Layer 6 of a small transformer language model trained on English Wikipedia (12 layers, counted from 0, width 64). Numbers have three digits each and are written without spaces.
Take only the direct path to the model's output, skipping the later layers: a vector added to the residual stream pushes a token's score in proportion to its dot product with that token's output vector.

Output vectors of the tokens that the questions are about. A number n stands for (n - 500) times 0.0041.
"ced": 624534372715474594455495657570836245443173643591294459330327279335636388690792340265486584479561573487414415460458673710408315565099334372740511328619589561753377344530474713359508665495733755
"yd": 395457522385438628549510497570508515424404497758377361376638616643706404449543343572769332420391562565482693408526555404299500433622402482680641548320560393313458450467766486586450505429639380
" University of": 621568626263502374797696493682453402453600891539567527592222353465552565452470496522472386717596502535538389565404397405319408575415435491396387569322568375798393474481471191275516488829696479
" le": 359598451381414527424620469500389562482537409391505611561514528447640508561462655487543456468520629276493594445343485654467493488494417339679540561557471463582671432550565531508523264558458489
"overn": 606804602444453535638506383714620496530329546389210237363263473481653451333571611688622488387532360420723475532575475649701521517266516640350673708228652432407431302668589328388464470663419500
" friend": 659459728521434262436584543704567447264453525409395243529541360396556529467468525733652517597638588412658315453330557441511320367641291318491493703451557633461538490492602679578540495426530500
"levision": 877432569659552595826445763561686255321351551653402328552531557222331479397711283620525604787576323508618356059398409427610520385557471276702760376375619588495455515673479370109504556319570621
" date": 703487636574627558301492516421455373356518621251597407545734480417412622447671427690489478687537386158485500347372772497370603645500294276567373581321541588564729459439375493332500473624677628
" (": 480330539496606490528290343435506656533500608335620700574648465644474584659281592409450506526444373371440500626356578644366611525772551500401390441605426375483484661450385481646513397375593434
"oc": 235620427570450614543609389421684490503445605655486408447446482565566345506616300334537534438463624501367585570421483474432493540643705378500718357323499436576502529782636445684488479298370430
"ie": 363384509438465441671561346548499767395675300772293402438693481526327370641548455420420601547494562610536525335634602514366534544446450577468364513475543464678573622688451486601510530327268416
"cher": 663453464579567200373480427558936550551298471709408298339552391458651364507456433637722565778471304455529373364451634357401059423392567316635509476539489555416415642402445768670490772587598660
"ions.": 294408461441482580863606705430626350391661628636362483305472321500344644684730203547633743434650513321475293413518654249260253581614625562405402777319535822295775472451611205389506464508673447
"ential": 615721814531404432642290410436874418477509726683497326249238371661394578563672364800849385383573361606703268275427519028543321699173365303381515623476422763526266375704514659316527867473467650
"unicip": 413634383265544534504561530508842298309334697631198429229437587492646346359537457388579350634457307476626473457522663455399684433431511504350717398512609553709641263700848378636486666707376396
"',": 487451561522725515700593641585416354578483387751363473473771519489354579650370389410468454412463508551408360443225371590250587424452408642724467466533630580303542526586485664414533427535467515
" z": 404551577617697537528657602333469455388341475402385689484691597383504438531552440540520242517459591477502493577307446481503560456478494417584673493505427337719551475440588445493470493397596527
"; A": 471462717571479586612547739391625440680541564638313509410479476350538531470484569365393245533534290622301239359603518322332445481587624550659356571463516427549386565612621676556500416590436563
"mon": 695487283498354370684293755681539542466558455639530282451570271438589325531705622211689471590425475355625729135486425417532427634467340476532599408377511424310627437630633627456498617604449739

Output weights of attention head 0. The head adds the sum of these rows, row i times number i of z. A number n stands for (n - 500) times 0.0045.
o0: 395443510509556587491555398537421572626461321374578426591425510391571492439472519476524503541668417425514462591458418466461594581508522510472406534426549544645586494417447686397506474609428476
o1: 516548516517523497519544450467494441540472468495551475488523494510527510447471494476531480527602457485487492514495501507517492537508448472456497549457527451570548516461481574426570426537444495
o2: 510426530400473516480470518529501587433626542481437548546484497462454469515484529554517603515401585530549540504456563496490544468487538495524551395473414546367431470517518420567425579421562514
o3: 503463376451533602567492652421618492429521664510440368477504570464541452484508512348518529467548682518485624519360554491416398572537628531428534347576400509282379505712581413459560499601415470
o4: 305348369538604386266525245500660360705380713492581437391336517726498381520632447547315416558484480488396500629530539500578493534528585452471283557532666445620791614593458719328264580661610360
o5: 432282316347689592436527359503542453514564662226491586687420406522510390481534611600466774567472646497444396594529655651409530493421730465598496276465319738258593437555309637406437549419601458
o6: 511580281483482561536584510491377415613515639386402490482467516432682618570636551429433532434550533510490414527405450707304514353395561603575455474543424549657571365611333367444462585539409564
o7: 538527522517472471496513479502467488474510493524494492549535488557501475494466493538500511493488493521545511495486506499554525481498455456483518525495510504465501528465492528473534463485483511
o8: 459490736637716524510543546453674440299700423472671435458394511204460562374371457479563667476429493389376674680326317245463469712557470544502458558303617491623478484488745564489611461433386492
o9: 579455543626520513382428671492588311386540656610448543254476512484631618487581468475459551445420432363441547429479467486430492438523434566531460543576646409653557438651443407623533496438393483
o10: 569486551493463522578575490402533502532479534588451357437518450658475509417401476420506490542469615438501533438456534457616421649428450501439541581513525387429432568549567586393476502587510467
o11: 301557527431491389547439656566571677446395410498508448435664653297426647588543448379427393423487533546463551505644454458441394405615692564532457451458558413488386453526756355666546477497497475
o12: 516524483495510503454523469499512447536530543507508530473457516479483536485554485476536532513525464532477448483531469541488458484474463565510465495526444469587531433531447457524485537512484571
o13: 515511515514496497474525490501484444527476508520498507496534500535508507486507483500507508485541482502500477488499511514522509485510456495510478515496517465526542523479455544459532454507461512
o14: 429581375470439446518525457529425621450520488424504509656488547449540488624523506516469475467491528619567520585459455529432528395464617437507511475493403592420491473517565414524500524473533510
o15: 617382587481530530472457479477563442492682616585536596428429459511402459417501478519570666565438538450495451501458485515554520514510417529485518479519396463497485438473430504484381588447577566
o16: 533551504306583452308513481548577451608479617401403448421477492533316459433605597491318264514494510641558640429497725500516402629387627617575451402489718270484526429595611474558694449581430443
o17: 503448514501559523561442585518531524454484493453488493505548495453556546502450525526492525482446558499474537450542522482456455484482542491571527458536506563415490534531482451544488492401503447
o18: 531617507721601290576366548574484553410613549475490598539568340522514382538148543567309238422362538628547524485368529399556424689752336490570597536696527464452608724629472660430389348333319485
o19: 471230685484558442728429386522564487647620572528629559251516547530585645450398509537521499682512472581536428602399687487417628307415455450610454398462516293556689570323431384434404464337595478
o20: 550576380597602474625557547308525391350575507441503415383574350585555533464254466554547469689462489301351526524461527590509391494559551558194552596541532605612459391523479576539621599412579446
o21: 535467513512506502509480530495506495458533520521500481508486496520489496477496505509502532495463509498513505496500485499512498480479495507498505492525506526462470481503499477523519503476502521
o22: 508643630362435533351594418474441525484518434405529373639564550498543493450532404550581570513563461514600612500432563472584526500553450373408418544324595377426586590423556630376618355608438431
o23: 584582454482428622528354395417506675589562551610445430348291537639300363480579536483463376540440492463538496566375420499565543498446407606513617675590352369759343364602710449603027694571618602
o24: 572617552470534470550453491505544550497575416468654596498441607249467592483579495456645500504578379626506545499615375547400420401469471521525495499418414485587473345448532207633572512456490600
o25: 500607304717648655519370651489627211447452553653641586650481500401334236415447445543448421463777412555507419557408355530494459338482476555302551520839479650572458508473398536474761454423254591
o26: 487509564526525476415476437526501537484555435497501551530444481509440444476449515564483470515467452515542534497486517448563538545513455506519516518486527478532521516485510544527456518452478509
o27: 541840400377616289495639325262636307334502537341558536441592562549628687406690497618592532554360488666429573643413620529494366403349468405606707470388145569466764376497602395487622398322535475
o28: 481442573644514431314532454492342487511593463489532408568250448576410560491583550573371517469370530529501511445619384459637458507235526594559486487582663452546449474651484397645600605439513568
o29: 621511552653513685485377543424541544524397366497563173584320636569544407408644364509593587473574450498586660484499335463622498289387529423399475546683440598317353552533574536486482494650498424
o30: 433524514415569522327609334567431470450500379457390409718462516624387378358399661562426518521623421614641531518393644434565617655310471560530599456417632447528445430510544631547764392489216587
o31: 563487518511543521506480515481544420494518539508501492459501470523496493444492509515535541528488515480454493448532528519528456525499447507481531483531488514486493501527444500504504490479495499
o32: 538387518520541539457450552502543456487515552534487465467442497540476478461557516505487555484449508466486499477527490502515503485470514534517479461563531540443470479536465501524492538511512496
o33: 363365530519738709572452417303588723396587364340746324616211474417546560286397537424587375645625428334572546622648422471462364514387662546474390540518537587500588389624555575524465506505441561
o34: 455539470460422480471585502492449578471503512517487490554508552502497549559537466458467496453524493529551521556440460484463530453467555514523430527429525440513510470501610469523578479530474565
o35: 444443457571504510722532559540471532545389465490435487435610414464678620509280559406406332498556528423509473524484540445389500577425533527586530548519560545594550545542494564469537395479384470
o36: 473464471458478504487515496502494572470591575476444550510481464503494483537458510518461528506427583486516509537409548487480532525532532519536509454486445503467517507556520514503394548452532516
o37: 603621552480464489391564438473470359561524511529498500534544524575473454440573448547614589520574452573527465427478530574610503460563331460407477507507462406513556538425355549390550467553450531
o38: 457621441445389471462558514509428553470461482509491498566529570486474510610623457480509474443533463566528498529496459535465529398520549478476456515448492488486460464464580412541575504551532542
o39: 486436331635302421521558517491333499387625699666501636602442450695521490696523423442332457419491487530690329702311402533439683226386644470512430525635403488502512415468539528458591449454521669
o40: 374643327514319543550581532553345654479425492440327453657556506452599450705415509470437396419516601576576523561353511481431555493514576484489571449526403579428421599654579439516494491578430502
o41: 456474482456550426502513555479592489379650676556381441444537464578464514459350538464403522531355736524504558469372612451558401662489536569492633439585478416385440521721552491504426560393440472
o42: 710501484467553602621478568281642379533522689555577332405489525594490440369597433401626643521509670446419573467432497570561336547530467445363536490558358452276433543570511501294476493650573448
o43: 466455515459607535427408537550568515476538479411479560485418510362455493491544586553523513511442498533440561429629549514447444525498543562560532375510506581472452444589463351664453605424523482
o44: 434717454327533556457556528399573484527379463388535443543628636520391445464687424524566602488514485569375390420437613515515362637733474595398460421517389392480545552418529565397549471632516478
o45: 577769488415428460700540399530568549482433459467589323499729535542663831479269356406533504621469511671551374347633374569499212417201493447529625767667361367640598515457507396443348564373478484
o46: 610448545537541550539457522460554406546480533533541473431520478553513480424508476497557564518510508443454473455530497528544467489518429466471491522549484504473513539461413558416461476524527457
o47: 580633625460318599478476441525358607591549494466419588499572369352533445628454444626613428522446499344549584555535474610555638303667355296422503597280477551547545608425500507435223560583673430
o48: 611561589489378688516489552670418283406487577577389581346507319242521430619504513470593510552552320301496394495481516491351706699540394528424748470424479602538350455552361364559724586693446527
o49: 500437524500522530541519516479504489529504498528530447457480488513505528445493509443502499515550483439494475533498486500486515522478506525477464523479555488543494466475501552462541483550482509
o50: 403703432500540575302504542551429403529467474339353492566555487388575466549502529605547517472552524530408524356577583611505436488668404534445522408549545542575535595685290484558437546472365444
o51: 563559460437447496474511495461541510469593608516485524489490545498459489535564443481564590513457569567502511499439481546503450442520499489462511471522342453433467457540528407503406573494575530
o52: 411505402450465491518620514419574541463466557629553492454514613583403510486565431307465397491643421515539435634326475439433502537558587608458368496482445343575534407452679537441659431634407650
o53: 512453478493477506536477530499512533495491528516503500491507529497519518524528483474498527479466527503510487515494472507469496451482543500527479489530460522454486484502514457509465516505540500
o54: 522373523381413571704557404388511536592549710524555595497510481433545495411386651412538578565566651432536397617403642521401490645385428462449603456292467285535587441614544393391600292620433542
o55: 460673405492536468384445475461605619479390405430565562466383630446390370566640494568518307452464309621392627472493501400455403641685430596523433481474505505550546529542656329682485541569531533
o56: 548509553492478500453477477471551503522492500544536521460498528540425456492554439502540531513498485493492518484511493488567492492550474463469477533487485419477486529451547527487453503537570482
o57: 331629477365443300517585282594385441598643505563472461423445467385466521497421641411450352620614539522548455622471510535501579757418469571340703652348638366878389274589516468502448609584447482
o58: 351593368493435501426523570628602625537533494415486598444441568349596524632485352443497338544520492618491423558291449334376449596643594606500383484731316511710649491540477608523239552486564417
o59: 450588431550469465470519483554431487489460473475441524550503470490533501572468530527458404477499455546501472477540494516485496499493485522512526503536509553568509502550463471553518506482451529
o60: 595476561638506489341601501537647602387570587599403572471562545494452524500261372452591571542454403552544565469385360474557467427690332541536387433506339388384654618628481448549486523492279720
o61: 544470527509509532474456512496530502507492502490494514498486505500488474492520487532515537497462496495500525469520505496519490482503494495515492479524485511455496525503491484519467513505522488
o62: 566386409494581251584343456566552420521550525516494423432399567481622422446576679538427496506465586552581704563470511623482626473370602385423699545461685655335364321556459380530559537491546233
o63: 543389366371429502449436667530369628323543517434648344389674699496711504581598534367516599422642635439396630644129377422328669575798583290564497489360577408420648627509571617496548259417480400

Each question shows a token from some text and the vector z that the head gathered there. A number n stands for (n - 500) times 0.0048.

" det": 450505457516503479489496541578543572485503459431574546616365720489463487436504515629541452558522496507456548482488453346483630497544609551495373392479636460439475457518470571457538426491569392
Pushed down most: " University of"

" f": 438524437471449392542516480581542556500529463447623492565336578487559480468516496549477422519507476349505513476561519450503535507466564595504571516485617496465479489454509574420533465489523486
Which three tokens does it push up most, strongest first? "overn", "unicip", " friend"

"ots": 417466568521387651627512370492429421484506584514376522339550435509536477516435448674347539379489497277527455538515569603596405565481450429523755625471505572401539560441514326395479448521600627
Pushed down most: "; A"

" in a": 452495467481478428540525457544525501485514511469517499586369499511526509446544478453555470480495494439529533505499524624546523498427460584495532464492503492485509506429487524468527424496499620
Which three tokens does it push up most, strongest first? "',", " le", "mon"

" in": 468496463579571563638479474582521522509505503449548526501349691491445509428541452579504494405517507551488574519466488504546571549512472507506522434493618507460498420441459528568537402490535462
Which three tokens does it push up most, strongest first? "ced", "unicip", "oc"

",": 551499513467595570621503495555440437530504540526417510582523415495545515517537522472511504497494491541506496532520472509514536454501454667484520420480605519418498505448464578585523561502566587
Pushed up most: " le"

" the": 455494504469348439489506505460517591485497485456610540601575569506421443523496509473534355582504480483492593488467482472489570398525487640468371424496490455502488436455455558475535462476482413
Pushed up most: "ie"

"ridge": 539460598507402574434502435425473476464478518538434522503573492502503445459402513204351444457485489465485532560478490487563483415535408364489664511491515512438510494441501437611493557513507522
Pushed up most: " ("

" Dec": 542505474574703560558479483554514507516500457490565502578465531482442518403676514355523499564514511491454520513514435381523622503549573480491369453490678477479468463506469606576534547498552402
Pushed down most: "yd"

"in": 346532396479687387575493441752519487526539401477575514717625590467373510433621497703454258419538473279458639499497428490481613493481544652521444576465599465500481684569484537516560556495467429
Which three tokens does it push up most, strongest first? "unicip", "ced", " z"

" well": 448494427383489389377486633574533591493487457488358507475217713491475722511433532651477546389509493501449472458439482308446469526517557645533670583477546490363512442601558562384513422523513465
Which two tokens does it push up most, strongest first? "ential", "overn"

" War": 571498523604434531520477626541385588479482536442433580597515493493499293598675488395395460446499472671470593508436463358544520446602467470470491487493636458442495561529420497605524507492592608
Pushed up most: " ("

"ings": 440441572553511551499482601668507513490480495549452522488401601513462622408331533501597566540492552471514458563430474578525642461549383373465462503485528534439507412442506554515487551516627563
Which three tokens does it push up most, strongest first? "oc", "unicip", "mon"

" ex": 425528413427493410553487529663433579536525472445505511579488714483455503600590500690493444421515477539488525452508509487438449449528576621510458515484604485492491453619501483493542479495431383
Pushed down most: "mon"

"itional": 457520510451394573512500475507457534538526459530557517613602542489389442535656516552474306577531472425479577507518453503468546401534515525490428524489561479505471608433469494490537596483359339
Pushed down most: "yd"

"ah": 440505459490475385492526424543525513481521487472483498608444484506531495454542470427494462436502487425517544497507520600539501525419491554514553478495496486505512571470502481459518440501466646
Which two tokens does it push up most, strongest first? "',", "mon"